Layer 2 of a small transformer language model trained on English Wikipedia (15 layers, counted from 0, width 64).
A neuron's activation on a vector x is GELU(gate . x) times (in . x), where the dot is the dot product.

Input weights of the MLP neurons that the questions are about. A number n stands for n times 0.0047.
n12 gate: -6 -20 32 29 53 -32 22 -25 -16 -3 -10 -14 -16 -36 -55 28 10 35 -17 27 -25 8 -3 -5 -8 14 -24 -32 -29 -21 -26 31 17 -13 -28 2 -16 -27 -10 32 5 -12 -5 -10 -3 38 14 3 23 21 3 34 -27 15 -4 14 -9 -1 40 -92 21 19 -15 24
n16 gate: -24 27 -19 -22 35 -13 -9 30 31 58 21 -5 -20 35 32 0 30 -30 -43 -26 18 -9 0 38 -22 -6 20 -5 27 -13 2 15 0 24 -22 -25 -11 -24 -21 18 0 -42 -34 -24 43 8 -45 6 -22 8 -32 -20 9 -41 -1 13 -3 -47 -3 -54 -15 -51 5 20
n27 gate: -6 -8 43 32 -33 -2 37 12 -82 -48 33 -14 -7 19 -38 -5 -6 -11 32 13 -18 -32 40 14 -9 -8 -31 34 -52 -30 -15 8 -12 -18 23 60 25 -19 29 -18 -29 -8 -5 -21 -34 33 37 -14 26 -8 5 -24 16 5 -7 49 32 24 42 -1 21 -10 -29 22
n32 gate: 10 -26 -16 65 -1 16 -35 -8 19 -23 19 -17 -12 -8 -1 52 7 22 -15 -22 -14 -15 23 -3 -11 -11 15 59 -23 42 -15 -27 39 -62 21 10 4 -58 -2 -20 -22 -17 39 55 -13 57 40 -1 23 -3 -14 -1 -39 22 32 -11 3 30 10 10 -13 6 -3 31
n39 gate: -21 33 36 19 -11 -3 44 -24 -45 -21 14 -8 -39 -24 33 -25 -7 22 5 -10 -43 8 -31 22 4 11 40 66 55 -4 -19 13 1 22 5 5 2 -7 -41 7 8 -17 9 33 13 -19 32 3 50 0 -6 -17 -1 -3 21 41 45 7 -4 8 12 -15 -9 -5
n40 gate: -15 -18 4 -36 -28 14 -42 47 -26 25 30 14 -23 -44 7 -13 21 6 48 19 18 -8 -45 3 52 -2 3 -14 36 -34 -3 18 11 -42 -53 15 26 4 -4 -4 42 -15 -70 34 -29 -21 3 27 -3 -65 5 -23 -18 -17 5 11 38 7 27 3 15 32 7 37
n42 gate: 39 27 23 35 1 68 33 38 -3 -12 23 -4 14 -6 14 24 36 5 -1 -2 -38 -27 0 -43 -5 17 -28 -16 -6 -14 -31 -5 -18 1 -12 -42 36 -23 4 -18 -1 16 -12 -36 2 -15 37 28 31 -16 -18 -19 -25 -8 6 65 21 21 59 -5 29 1 7 39
n45 gate: 19 -27 1 -5 65 8 -39 -48 -10 -4 4 38 1 6 -30 30 20 17 -32 30 20 -21 20 58 -24 29 -28 -3 2 11 15 33 -1 -24 -11 12 20 22 -6 -2 -35 1 -30 -47 35 43 32 -41 20 -4 26 25 -31 25 -33 24 19 -9 -65 -7 -7 -1 -26 0
n50 gate: -2 -39 -46 24 19 37 20 -41 -39 -45 54 -9 -33 -4 -31 25 13 -9 25 -21 68 -15 16 -39 -1 -28 21 60 5 1 -4 -32 6 -7 6 -1 -15 -18 19 1 -37 -20 1 -16 -4 8 17 6 -19 42 2 15 29 18 29 -22 28 -2 50 -9 27 40 -2 13
n57 gate: 3 0 0 16 19 -51 12 1 -39 13 26 4 23 -15 31 -8 -16 34 23 28 -41 -34 -26 -15 10 -17 13 2 -2 42 23 35 -17 21 -13 16 6 -8 18 -48 -38 12 -8 24 -60 5 -25 45 -9 -34 7 -25 35 26 -21 48 41 32 35 -53 8 17 -10 20
n83 gate: 3 7 30 9 38 -28 24 -15 7 37 25 35 16 22 41 -2 5 -14 -83 -38 -17 64 -4 69 -9 41 -15 33 30 3 -39 -22 -9 -6 -3 14 -36 -38 -1 -8 19 -2 12 -24 -16 14 -24 -31 -41 23 3 -1 -34 -27 1 -21 55 65 -10 -12 26 -35 19 -17
n86 gate: 42 -3 40 48 8 9 49 37 0 -37 23 -10 36 0 -46 34 7 17 -1 5 25 -33 -24 16 -38 8 3 -27 -2 10 -33 -39 5 10 -39 6 1 7 -37 -37 -12 -38 32 -20 23 55 31 33 17 15 -9 9 7 -9 5 10 30 42 4 21 -37 10 10 12
n114 gate: -12 -25 -1 -50 -5 -6 30 -8 -14 -41 -3 24 -16 -29 -4 -31 5 -20 16 -4 -22 65 0 27 42 -49 9 7 25 1 2 -25 11 -22 -26 29 -41 26 28 10 -14 63 -15 -13 6 -16 -32 1 -19 -14 36 2 -7 -8 -29 21 18 14 24 23 22 -38 60 -12
n124 gate: -18 36 -34 -19 3 -49 -18 0 24 -5 -7 2 -2 22 15 -2 -7 -13 -7 -19 -20 24 -25 -13 45 -43 8 32 -33 -29 -1 27 -9 -9 -16 -27 -25 27 -53 -62 -8 31 11 -16 2 20 33 17 15 -58 8 35 -1 -44 -42 3 4 0 6 1 -39 -46 5 16
n130 gate: -40 8 8 -60 5 19 -16 5 -11 12 -9 -15 -28 -24 6 -3 -9 14 -20 9 33 -13 -31 11 21 5 -36 -38 -34 15 -3 17 -27 26 -57 11 -9 19 34 55 -6 5 11 1 -14 -5 -32 17 -3 -39 28 -16 -1 13 -6 6 -63 27 -18 -38 -14 -29 47 2
n141 gate: -43 -46 0 19 -2 -34 -23 2 -31 -13 -5 -20 4 14 13 16 -3 0 -2 -37 -16 -16 8 -39 -3 17 -15 34 17 5 4 -1 42 -14 31 6 31 -78 -38 -7 23 -28 -12 1 -26 20 35 -8 5 7 -25 -6 28 48 19 13 -30 -33 -6 0 11 13 -35 9
n143 gate: 24 -21 -28 -28 -12 35 -8 19 -5 -4 37 -8 -49 18 -4 44 -21 -26 -26 -7 -16 -37 7 -34 -39 23 29 13 -49 -45 -47 -42 6 -9 -23 2 18 -8 -13 -1 7 22 -10 7 -14 2 -19 29 40 -13 -38 -14 -5 -13 -30 19 -6 -15 26 -11 16 16 -41 -19
n148 gate: 14 6 -14 12 23 -12 -31 -2 -5 -27 37 9 -3 -29 38 17 -15 -48 27 19 -48 -22 -14 2 -47 -3 -23 23 -16 35 3 -4 -32 40 6 3 19 -20 -5 21 60 -38 -14 10 -33 34 44 -1 1 4 -12 -32 0 -7 8 -3 -12 -3 27 -27 -15 30 -19 -7
n156 gate: -7 -33 -3 4 41 -21 3 48 4 -10 -11 28 20 6 7 -41 -42 3 42 -6 -25 -12 -23 7 6 -16 -34 40 16 17 19 6 -17 -1 6 -28 26 -23 -64 -31 -65 2 44 14 -17 38 16 -5 -19 24 -28 10 -18 -86 -32 -1 27 20 -37 8 40 -29 -11 0
n167 gate: 40 -27 -17 -3 4 30 -16 -19 28 -1 -22 -19 29 8 -10 2 10 16 -18 34 -4 12 47 -15 -29 -66 -21 21 1 -4 -35 8 -8 -83 63 4 -5 37 -12 7 10 28 1 31 35 37 -16 4 15 -24 65 35 -9 22 -34 -17 59 37 -11 15 -7 -43 2 -27
n170 gate: -36 -25 14 -1 -20 49 -8 -14 -15 -43 -2 6 8 -40 18 -21 -11 9 41 37 -21 -38 -5 6 -4 -41 53 16 9 19 -94 -12 -14 19 -7 6 21 -2 13 14 -3 10 -70 -8 -28 23 -21 -3 4 -20 24 20 -29 33 12 43 45 -12 -22 -24 8 39 -10 33
n171 gate: 28 17 -59 39 2 16 -11 7 -27 5 16 -14 -60 0 -51 -6 8 -11 48 13 61 42 -30 -7 38 14 12 38 6 -19 -7 5 -37 -30 8 -5 26 56 -30 15 -19 8 0 -24 -36 -1 -53 -36 31 7 19 -8 -36 22 -20 -4 -30 -17 24 -37 -7 16 -7 23
n179 gate: 6 20 13 53 0 29 -18 34 -17 -32 6 30 19 32 14 20 -13 23 1 -20 23 -19 21 4 -2 47 1 -41 -34 10 -6 -16 3 23 -13 -44 -11 0 -49 11 -32 -56 11 -1 -47 17 27 -16 -16 74 -40 -79 32 4 25 11 34 -41 31 5 -1 23 -3 5
n12 in: 21 -1 3 2 -53 53 10 20 24 6 2 39 7 -13 11 -8 -14 -2 41 49 12 -17 -24 3 -14 7 3 10 -5 7 -17 5 10 53 -4 -25 62 19 31 -22 5 16 -3 11 22 -6 -1 -14 25 27 -50 -29 29 24 -18 -10 -30 -24 -15 14 -47 40 5 5
n16 in: -16 19 7 5 -39 -41 3 45 21 29 4 -27 -57 -50 6 -34 5 -23 19 -17 3 27 10 -8 -6 -6 -7 -23 -30 -23 13 0 20 58 -6 22 -48 -21 0 3 14 -10 16 -22 1 9 -44 42 1 12 -20 -7 32 -14 47 18 -53 -36 -23 9 -5 -25 10 36
n27 in: -54 12 -6 -4 27 -11 3 11 -31 -23 -16 -3 -34 -3 -20 -26 -44 -25 2 -20 30 -7 -22 17 -13 -16 -62 44 1 34 26 -22 -38 5 17 30 -11 -18 -13 27 -6 10 -13 5 28 27 4 -17 -4 -75 1 45 -5 4 50 19 -2 -29 -20 -6 6 1 13 -8
n32 in: 34 29 -5 -50 14 47 7 -22 -4 -6 -1 6 14 -20 49 -37 -18 -6 -5 35 -11 -4 -10 36 0 16 -35 -27 -35 -11 -9 -25 15 18 -33 -14 -21 -21 -15 1 -5 1 -9 -17 -31 -30 -32 -2 -8 56 -43 -39 38 11 -37 25 -33 32 34 10 30 -1 -16 54
n39 in: 0 -5 -15 26 -40 54 -16 50 10 12 35 30 17 -12 12 1 12 21 -57 -7 -20 5 -15 12 15 7 -38 -8 -32 10 15 -15 20 11 23 8 49 -27 -17 14 -2 -27 49 28 -41 45 40 -1 29 7 -9 -17 20 22 38 -19 27 13 27 -4 35 -7 -22 -5
n40 in: -31 -27 2 1 -43 -13 -17 13 47 -4 -27 -44 18 -18 -55 -39 -48 -20 19 9 25 -19 -55 -18 5 2 -27 13 24 0 46 -57 13 5 32 14 1 9 -6 5 -22 -20 3 -13 -18 9 14 66 11 -17 -8 0 -1 62 -13 3 -7 9 -30 2 -29 16 -27 29
n42 in: -45 -26 27 5 -49 -37 -24 -4 1 8 -36 33 -32 1 -12 -11 19 43 26 3 -17 -28 -17 -5 37 -60 -18 -9 16 -9 -10 16 1 23 35 3 -14 44 -16 36 22 -2 2 -26 -26 -30 -40 -14 11 33 8 -17 -22 18 -10 -19 -27 -14 -13 29 -8 -8 -8 -19
n45 in: -19 4 -50 -8 3 -40 0 -60 -7 -22 -20 -20 8 8 -51 29 19 -11 -15 -16 28 7 23 15 13 -23 3 36 -15 27 3 30 -8 -18 -7 33 -8 9 16 -14 15 1 -4 -14 -26 37 30 -34 -30 9 42 -11 -56 11 -6 -10 61 -39 -24 41 23 17 -14 -22
n50 in: 19 2 -23 -22 -13 -42 15 21 -20 12 -10 0 -27 3 16 -13 -16 -10 4 -24 47 15 4 45 -41 26 32 1 17 -17 -6 -5 -3 -25 4 -48 11 58 -21 1 1 -9 -7 -38 59 -31 3 29 7 0 -27 -11 1 -17 15 -19 -14 -3 -30 -31 -24 13 -42 -25
n57 in: 25 3 -13 16 -17 43 22 1 -45 -39 50 -22 21 17 -20 -9 -12 26 0 2 40 -42 28 4 -25 25 21 29 -35 -28 27 0 -15 -20 -15 -12 2 -15 -20 -4 -30 -73 4 30 -9 13 27 19 -19 39 -5 -23 51 28 -7 30 29 2 7 -12 15 11 -23 37
n83 in: -17 -2 -22 -4 -36 48 19 31 -23 -29 -30 12 14 26 -36 -37 -7 5 3 -11 -15 -58 33 19 19 38 30 -67 -7 28 5 -2 14 16 2 -46 -49 24 -7 10 22 -24 -7 36 42 -35 -19 -11 1 28 -19 -10 7 -46 16 28 -37 1 15 -41 54 -25 9 -34
n86 in: -47 4 15 -1 -11 17 -2 -24 7 -10 -1 39 44 -41 -21 -5 -4 -37 28 8 -8 37 -17 13 19 -13 18 48 -5 24 -18 -23 47 10 -30 8 18 20 35 -39 37 6 -3 -12 -23 34 -17 -8 29 27 -49 -53 16 22 -42 21 18 -33 6 -17 -12 6 30 -9
n114 in: 6 29 -25 4 -24 0 68 -42 -6 -20 -4 40 26 15 0 -5 7 -25 30 5 -70 45 -63 17 32 -53 -15 8 40 -22 -16 14 49 -22 -68 10 32 -25 -1 -31 -42 15 -67 -19 -15 -9 -55 17 35 -1 58 28 16 -20 -46 4 47 1 23 43 -41 5 23 -11
n124 in: -2 24 -18 12 -54 20 3 -9 -11 -33 19 -6 12 -26 55 36 -17 33 -27 39 -53 -13 -24 -56 11 13 -6 -7 1 -8 0 26 -7 -5 -12 22 -32 -25 -29 -74 13 7 11 -13 3 29 21 11 31 21 -13 17 -9 -36 -25 46 -11 9 36 -14 2 15 -27 56
n130 in: 4 10 0 -24 6 19 -20 10 -53 25 32 -18 -64 11 -20 55 3 9 -16 46 -25 1 -54 -22 4 -13 -27 -19 25 -11 -9 44 -20 -4 -9 -12 37 -11 8 -8 -29 -48 14 20 14 -24 2 7 -29 6 40 6 -6 0 7 5 -18 -5 -19 7 1 -47 63 15
n141 in: -63 -56 -15 -12 -33 -7 -14 3 -31 -3 1 -12 4 -2 -28 -7 -46 5 43 -6 0 6 -3 -11 -26 -24 17 25 -29 28 40 -14 -6 -2 17 -34 17 -32 16 -2 42 -4 45 -9 -1 -19 -30 15 55 -3 -46 1 21 4 -2 1 1 34 -37 0 1 29 -13 -8
n143 in: 4 11 -5 37 10 14 -16 -16 -20 -12 -15 -12 -16 -28 -26 47 15 -18 -26 8 -26 -32 17 13 -50 11 26 -43 -33 -16 -6 17 43 -28 -42 52 -3 -32 -3 -37 33 -2 46 -25 -10 44 7 -36 -6 18 15 34 -16 -13 9 3 -19 -24 12 -18 -2 -2 4 26
n148 in: 48 9 -8 4 40 -15 -30 9 42 -13 27 -22 -51 0 0 -5 15 -49 9 -4 10 2 11 -10 -9 -55 31 23 -23 30 -22 1 11 -18 -41 -27 5 -6 34 -22 15 12 -63 23 -5 -12 -5 21 -24 -4 -18 -21 -13 2 14 -2 15 4 27 -15 -11 31 -1 34
n156 in: 35 -30 -17 14 43 20 -14 42 -38 -30 1 6 -6 1 16 -29 -69 14 24 6 -30 12 12 -29 -21 30 19 36 19 19 20 -26 28 33 24 -8 12 9 -7 38 8 -9 52 -16 3 37 12 -34 1 34 -2 50 -24 -29 17 -13 18 -35 1 29 -31 -37 -11 -10
n167 in: 2 6 55 22 -7 -6 21 -48 70 -22 -21 8 7 4 49 10 19 28 -31 21 26 21 30 -38 -23 -17 42 51 26 25 -7 18 17 -45 14 -5 13 17 -30 -21 18 -74 0 31 41 26 -2 12 3 6 1 19 8 -13 17 -26 15 -6 29 34 -48 -29 20 2
n170 in: 8 -1 6 -27 16 11 36 -29 -14 16 8 -14 41 10 8 -23 -13 -3 46 4 18 0 35 -16 -34 -14 3 20 -23 37 -30 18 16 13 -36 10 -4 -2 3 -74 -19 23 -55 21 -31 -4 -25 18 -24 -42 -17 -14 -19 15 -47 19 10 -15 -43 14 -59 -16 -15 -14
n171 in: 30 -5 -47 62 16 2 -46 14 -49 16 40 -10 -16 -3 -28 -24 -6 -18 13 22 54 7 -21 8 20 -10 21 18 12 -26 -19 22 -39 -19 -4 0 23 46 -21 -14 -33 -32 -15 2 -39 7 -27 -20 39 -1 18 -6 -1 13 -10 21 -7 -32 10 -21 17 21 -17 13
n179 in: -27 -13 -38 -12 9 -16 48 14 -3 -47 -50 66 21 0 -67 -24 -34 40 29 15 -34 36 -10 3 26 -24 -17 -10 -39 -37 -21 -7 -10 -5 -1 8 14 0 4 25 -14 -1 -26 8 -9 6 45 -2 -48 13 -15 -15 -4 -40 4 22 17 -49 0 -34 45 4 -26 -1

Each question shows a token from some text and the vector x that enters the MLP there. A number n stands for n times 0.05.

"on": 57 -9 -3 28 -17 16 16 22 -15 -6 -13 -19 -18 35 -10 23 -9 14 0 16 20 -17 31 13 -17 12 -30 3 -13 24 50 14 32 -26 0 -18 -13 -17 -12 -24 11 -1 29 8 -11 45 23 -16 -7 16 -2 -4 -24 13 57 -21 -13 14 -11 29 28 -11 -6 41
Which of these neurons fires most? n156

" r": 2 19 -4 13 -5 30 -5 -17 0 25 10 -12 -15 -2 9 23 1 -13 -27 3 25 -46 -3 25 -24 5 -35 -26 -18 0 -21 -2 -28 19 -26 -7 -42 -33 15 36 29 2 -3 20 25 -45 -46 5 -6 49 -13 -9 20 -17 -9 32 -24 6 -15 0 21 -10 3 30
Which three neurons fire most, strongest first? n16, n130, n83

" January": 19 -36 30 21 -5 16 5 -17 1 14 31 -9 9 -2 16 8 18 5 37 -26 -11 -18 -46 -14 -24 -19 18 -27 -25 13 -5 22 49 -17 6 -7 5 -22 32 -3 13 -11 -19 -36 9 -9 43 -2 14 -5 17 -46 -16 35 37 6 11 -20 1 -6 -17 -11 2 28
Which of these neurons fires most? n148

"it": 32 1 6 57 -16 7 -11 6 20 -11 -26 12 43 20 5 5 1 21 11 -10 -10 -21 41 7 -27 -3 -42 16 -22 21 3 -36 -34 4 14 29 -19 -22 -29 -10 20 -15 30 17 -6 47 37 23 -6 -14 -5 -10 6 12 4 -20 -3 22 13 -36 15 -53 -8 15
Which of these neurons fires most? n167

" dis": -30 -10 48 25 -15 47 6 3 -20 8 -10 23 -26 15 -1 17 -7 13 -2 14 15 -15 -14 29 -19 -29 25 -36 -15 -1 -8 -40 -13 12 1 5 -21 7 53 9 40 30 -44 2 12 -41 -17 37 -15 4 1 -1 8 26 -21 19 10 0 -7 6 -8 -9 -23 37
Which three neurons fire most, strongest first? n170, n42, n40

" R": 20 41 2 4 10 -19 -1 21 -10 9 -3 -26 -6 -5 -4 -22 2 5 -13 11 -5 -51 -15 37 -36 7 -76 -22 -12 -18 -12 24 -6 17 -20 -15 -38 -27 -7 23 35 14 3 19 21 -41 -27 14 0 37 -17 -10 29 2 12 11 -3 -1 -16 12 20 -5 -13 26
Which two neurons fire most, strongest first? n16, n130

"eed": -8 -24 2 14 -13 14 -9 8 -58 12 -8 49 -13 1 9 24 -1 15 -29 30 -14 -36 16 13 -19 -27 -29 3 -23 34 -28 -35 4 -2 -24 43 -20 -30 -6 -5 -28 34 -10 9 -5 55 21 -1 -4 -10 16 12 -25 -6 0 23 11 -6 5 8 10 -19 -7 18
The most active neuron and its activation: n27, at about 6.6

"ural": 54 -2 12 30 -9 3 -4 -37 7 42 -5 13 17 2 -3 -14 11 -22 17 19 -5 -29 3 -23 -2 -46 -11 18 -7 -25 -20 -4 -16 -2 -13 7 5 -12 -2 22 -14 5 38 3 -21 33 -25 28 -46 31 7 -13 -36 19 -17 -2 -35 -17 35 -29 5 -1 -14 37
Which of these neurons fires most? n171

"ran": 31 7 12 43 -44 -13 -33 -31 34 -9 44 -8 10 6 11 36 -39 6 6 18 18 -7 30 8 3 -9 -20 -4 -1 -1 -27 -11 6 27 -16 9 11 -66 9 2 11 27 -8 -2 -3 51 20 30 0 -19 5 45 -2 -5 -2 -5 -2 19 21 27 30 -4 -17 0
Which three neurons fire most, strongest first? n143, n148, n167

"und": -35 -15 30 61 36 -40 14 7 -10 3 7 4 3 -19 4 40 -3 26 6 -5 -11 -14 -7 -54 -32 7 -6 -24 -31 7 -19 -52 -7 -9 -12 -3 -21 -20 -24 7 -19 -15 36 4 3 34 -8 -14 43 -4 -4 29 -13 23 -8 0 38 15 -10 -13 0 38 -15 4
Which of these neurons fires most? n141

"I": -13 -21 39 -34 2 3 -14 -11 18 -16 -27 -21 -21 0 19 30 13 -9 -1 -1 0 -20 55 -29 -31 3 -48 14 11 -27 4 18 15 -25 -10 -16 27 -58 -4 17 38 -6 -10 4 24 46 2 -13 29 13 3 4 -5 18 0 -3 28 26 33 1 4 1 -14 10
The most active neuron and its activation: n167, at about 6.1

" women": 3 13 8 -4 -34 7 18 -18 -27 0 21 2 -12 -53 1 56 -16 -16 26 26 -10 -4 0 23 -28 8 31 53 42 -25 11 -26 -31 -6 19 36 4 -9 12 6 12 19 -17 -19 27 -26 19 3 8 48 16 -25 -2 7 6 10 -6 -7 7 -23 -3 29 3 -16
The most active neuron and its activation: n50, at about 3.1

"iter": -13 25 12 24 -5 12 -2 -38 32 6 9 -9 43 -6 -25 -1 -15 57 32 -11 11 -26 -24 0 -25 -10 -7 34 15 22 23 -15 -14 18 -1 6 28 -16 -17 -3 -4 -4 -5 -26 9 44 39 22 -1 -4 10 5 -7 12 -19 -5 -13 -15 39 -53 28 -17 0 45
Which three neurons fire most, strongest first? n57, n86, n27

" Mag": -40 19 33 -1 -5 -6 22 11 -40 12 3 -26 14 -57 -3 4 -12 3 -9 27 -20 -28 -7 13 -54 4 -39 -34 2 -21 -7 23 -10 -4 -1 5 -38 4 -6 10 31 8 16 -13 22 -50 -11 30 -21 8 26 -11 17 0 -5 18 -24 -17 12 13 2 -18 -46 13
Which three neurons fire most, strongest first? n130, n42, n16

" S": 38 9 4 -4 21 -24 -2 25 -24 21 -18 -19 20 -10 -13 -25 1 12 2 11 -19 -54 -1 22 -29 34 -36 -7 -27 -1 -15 15 -7 10 -7 -18 -35 -9 1 8 30 15 -3 11 35 -36 20 6 33 60 -6 -32 32 13 7 27 14 6 -11 20 4 13 -35 -16
Which of these neurons fires most? n12

"ston": -23 -1 18 24 5 -35 -10 -18 -5 -21 45 -17 -14 6 23 8 -17 -25 -6 32 -32 -14 -20 -11 18 11 8 28 10 5 -65 9 10 -23 -2 7 -11 -27 -13 -23 -6 4 12 -3 -41 26 34 -3 9 11 21 19 33 -1 -2 -8 -6 -26 28 2 0 46 -5 37
Which two neurons fire most, strongest first? n124, n148

"==": 10 27 24 -5 -18 39 26 -9 32 0 -32 4 9 30 40 29 4 15 11 7 -27 12 9 8 -3 -18 7 -2 5 -39 -8 -22 21 25 23 23 -14 2 -6 23 6 -6 -23 0 35 42 -41 26 -44 70 4 9 5 19 -20 -9 5 -22 -3 10 5 12 -8 3
Which three neurons fire most, strongest first? n167, n16, n179

" ": 2 9 5 1 3 35 -14 34 4 -40 13 3 -7 -9 11 4 14 19 27 -41 -23 -30 10 8 -6 3 29 -37 -34 -22 11 18 5 -14 39 -10 -6 -30 0 19 40 -32 -21 27 16 -24 6 6 26 45 -28 -24 26 10 3 28 -34 9 0 -9 20 1 6 2
The most active neuron and its activation: n141, at about 2.3

" to": -33 -58 -12 -25 -45 35 13 11 6 -7 6 15 -1 11 9 29 -21 6 42 12 12 -32 -7 -27 -16 28 -20 -9 -10 7 -26 -2 30 16 5 14 27 16 -21 -23 35 -10 0 -8 9 -38 15 -14 -7 46 12 7 29 0 5 -30 3 -8 18 -21 4 -2 3 31
Which three neurons fire most, strongest first? n141, n179, n143

" he": -43 1 21 2 7 8 20 -14 0 22 36 -3 11 -15 11 23 -40 -29 -35 15 2 -17 -3 18 -25 -19 -37 -29 5 -1 -6 -64 11 6 7 -6 16 -6 47 4 38 -42 10 -34 8 -41 -29 -24 -19 5 -4 -9 7 9 8 17 -13 8 -10 5 7 22 -15 17
Which of these neurons fires most? n16

" Par": -21 12 32 5 -28 6 -23 10 -10 4 6 -50 3 -34 -4 7 -1 9 -14 29 -2 5 -1 25 -31 -3 -18 -16 -3 -29 -19 26 -1 19 -20 5 -23 2 25 5 13 11 31 -10 26 -21 -44 -3 -34 43 -15 -59 26 12 -30 22 -6 3 9 29 -7 -36 -37 42
The most active neuron and its activation: n16, at about 3.8

"ootball": -7 9 15 26 23 31 -4 -26 -6 16 6 -12 46 -15 29 14 -5 -7 24 27 4 -18 -5 5 -50 -2 9 23 36 -11 -11 6 6 -23 -21 17 -2 -37 10 13 -4 -7 -1 -17 -21 63 -15 -6 -32 30 19 -31 22 31 45 14 33 -12 -36 20 2 18 9 -8
Which of these neurons fires most? n170

" along": -31 7 17 0 -33 33 19 -39 13 -7 -13 -13 13 -21 6 2 -10 -4 19 27 0 -18 -22 -9 28 29 -55 -77 -25 -15 -27 -16 16 -6 -23 21 -7 23 -27 15 1 2 8 17 35 -19 -18 10 -7 10 -33 42 -12 3 -3 -3 -11 -9 13 -2 9 18 4 40
Which three neurons fire most, strongest first? n12, n40, n42

" end": -6 -22 -3 -8 18 54 20 -25 -10 -37 10 25 30 -6 -15 36 19 -14 32 47 3 -4 -14 3 -4 11 -40 -18 -17 29 -22 10 4 2 -4 27 -17 -14 14 -17 12 11 -23 9 4 -25 -1 -8 -23 19 -8 -12 -18 29 10 38 16 30 -33 18 8 18 -31 -2
Which two neurons fire most, strongest first? n170, n45

" hel": -55 -22 37 -6 -62 22 14 -30 -28 14 14 9 9 -25 2 18 -2 -23 -14 9 10 -14 -11 37 32 -4 -35 -27 -5 4 -8 -33 -24 -24 -20 5 7 -27 35 -17 14 21 -36 -18 23 -35 2 -15 -12 3 5 -22 18 7 -13 41 2 -4 -5 10 13 -4 -1 47
Which of these neurons fires most? n114

"es": 29 33 6 25 -11 9 -7 17 15 -16 -35 24 -34 -2 3 49 -27 1 -6 -15 8 -40 -9 -2 7 -5 -21 6 10 17 18 -13 -5 -39 26 42 6 1 -29 -16 9 -2 41 29 -7 34 30 1 23 4 8 -59 1 -5 -30 4 12 -7 33 9 11 22 -5 7
The most active neuron and its activation: n143, at about 1.8

"ent": -10 -34 -28 31 16 24 -19 -4 24 -7 -24 -23 11 -21 -21 25 -4 12 4 19 0 -25 -6 26 -7 6 -1 -18 -34 -19 10 10 -37 17 1 2 -34 -11 -21 -41 3 0 37 10 -59 29 17 6 -52 3 -26 -9 -18 4 1 29 6 -19 17 -21 12 8 11 38
Which three neurons fire most, strongest first? n179, n57, n32

"un": -20 -24 -6 61 -44 1 -29 10 14 15 3 -31 13 1 3 12 -22 28 -8 -23 -5 -8 32 -25 -25 5 19 -1 -13 14 -1 -14 2 13 5 18 7 -49 -32 7 -48 32 -17 16 8 34 27 22 11 15 -36 20 1 16 -7 13 9 2 -13 -35 7 -1 -37 14
Which of these neurons fires most? n141

"le": -12 -15 3 25 -4 0 -10 7 -1 -34 23 35 50 23 7 14 -28 -10 -17 45 16 -23 27 5 15 -10 -30 -5 -22 33 6 -43 13 17 10 -9 -21 -33 -25 -26 26 27 -3 -21 -23 56 -3 -27 21 30 8 40 1 -15 17 2 14 -7 -7 7 15 -15 -19 -5
The most active neuron and its activation: n156, at about 5.1

"0": 40 -4 -38 -32 -17 -1 -38 -5 -27 -27 -7 -4 -12 -32 3 -8 1 -3 -7 12 -7 -67 7 15 -18 -11 18 -3 3 -11 -23 24 41 -11 24 10 -43 -24 1 -7 15 9 34 9 -9 26 25 -17 -12 -6 -22 -31 13 10 -18 1 -15 -16 -49 -13 -4 52 7 29
The most active neuron and its activation: n143, at about 3.3

"ig": 21 29 -2 45 9 -28 -24 -28 10 -1 -15 -12 -1 -5 19 -7 5 25 -2 24 -3 -16 -19 45 -36 8 -10 7 -30 6 -16 -33 -27 15 -22 0 -18 -25 3 -4 -31 -24 -7 23 -31 40 55 4 3 33 -18 32 -34 5 23 19 -2 22 11 -10 28 -1 -21 -21
The most active neuron and its activation: n32, at about 3.3

".": 0 -11 40 -2 -35 40 -40 35 52 -11 -21 -7 -8 -10 -1 -22 -16 -44 3 -5 -28 -60 4 -1 -46 -5 -20 34 -38 23 -2 -17 11 11 -14 25 6 -3 -31 14 -15 -25 -1 16 19 -40 11 2 12 7 0 -10 21 -14 6 -27 11 -5 -1 -7 4 23 -2 22
Which three neurons fire most, strongest first? n148, n32, n143

"19": -22 8 12 36 16 -5 -30 -15 40 -27 8 -5 12 -21 9 -29 -6 16 18 7 25 -9 6 10 -17 -6 -1 -19 6 -17 15 13 34 18 -1 38 3 -30 26 -10 36 -24 19 -46 18 40 25 17 -26 -5 -10 -19 7 -1 -8 34 -17 -22 -11 -10 -38 19 14 24
Which three neurons fire most, strongest first? n86, n16, n12

" Rele": 3 23 2 5 7 38 11 -36 -18 3 -15 2 8 26 44 26 22 35 16 2 -12 13 -18 26 2 -26 -56 7 16 1 1 27 6 24 -33 7 1 3 13 -20 7 -1 -17 10 62 30 -29 3 -4 -1 -23 27 -5 36 -15 14 2 -27 -5 -2 -2 -4 -20 21
Which three neurons fire most, strongest first? n170, n12, n167

" was": 24 3 -42 2 12 50 36 -14 -7 4 35 4 22 53 22 13 -10 -26 -20 -1 32 -43 -2 -1 1 4 -26 -20 15 -7 -2 -44 7 -1 23 13 3 8 27 -22 15 -19 -49 -1 21 -1 2 -1 -8 25 -13 -7 36 19 38 31 -11 12 8 -14 -5 42 -2 14
Which two neurons fire most, strongest first? n50, n148

"08": -15 -28 7 -23 4 -10 2 -6 3 -31 38 -3 3 -38 20 -22 17 -43 -13 20 3 -28 17 -13 -59 -25 -19 -18 5 -15 10 18 40 -5 12 34 -9 -1 -9 -16 18 -23 26 -21 5 67 36 21 -1 15 -20 1 8 -20 -5 19 13 7 5 -7 -16 15 -14 22
Which three neurons fire most, strongest first? n86, n143, n148

" f": -33 -11 7 38 6 38 -2 -5 -4 4 -16 6 14 -27 37 2 1 -18 -17 7 20 -18 5 22 -22 1 -23 -15 -13 14 -20 -31 -12 7 -11 -10 -6 -50 9 3 50 25 -24 11 25 -56 -35 -9 21 49 18 -29 29 16 -20 26 19 17 -23 -18 26 15 -5 3
The most active neuron and its activation: n83, at about 2.7

",": 11 5 9 -2 0 55 -28 36 1 -13 14 4 11 -22 14 -15 -13 -26 1 52 13 -58 -33 -46 -19 22 -8 -22 -29 -21 -20 -22 23 20 12 -8 4 -7 -25 17 9 -33 5 21 6 -43 24 15 24 3 26 -26 -11 3 11 0 -28 7 15 19 -9 6 10 24
The most active neuron and its activation: n40, at about 3.3

" Car": 4 25 16 10 -16 -31 -12 12 -11 13 -14 -30 24 -7 -27 10 -3 7 -26 25 -13 25 -16 28 -39 3 -13 -47 -26 -8 5 25 -5 17 -15 7 -43 -22 -8 14 33 21 -6 -17 13 -33 -21 30 39 27 21 -29 15 3 5 37 -14 16 8 22 -1 -9 -32 39
The most active neuron and its activation: n16, at about 1.3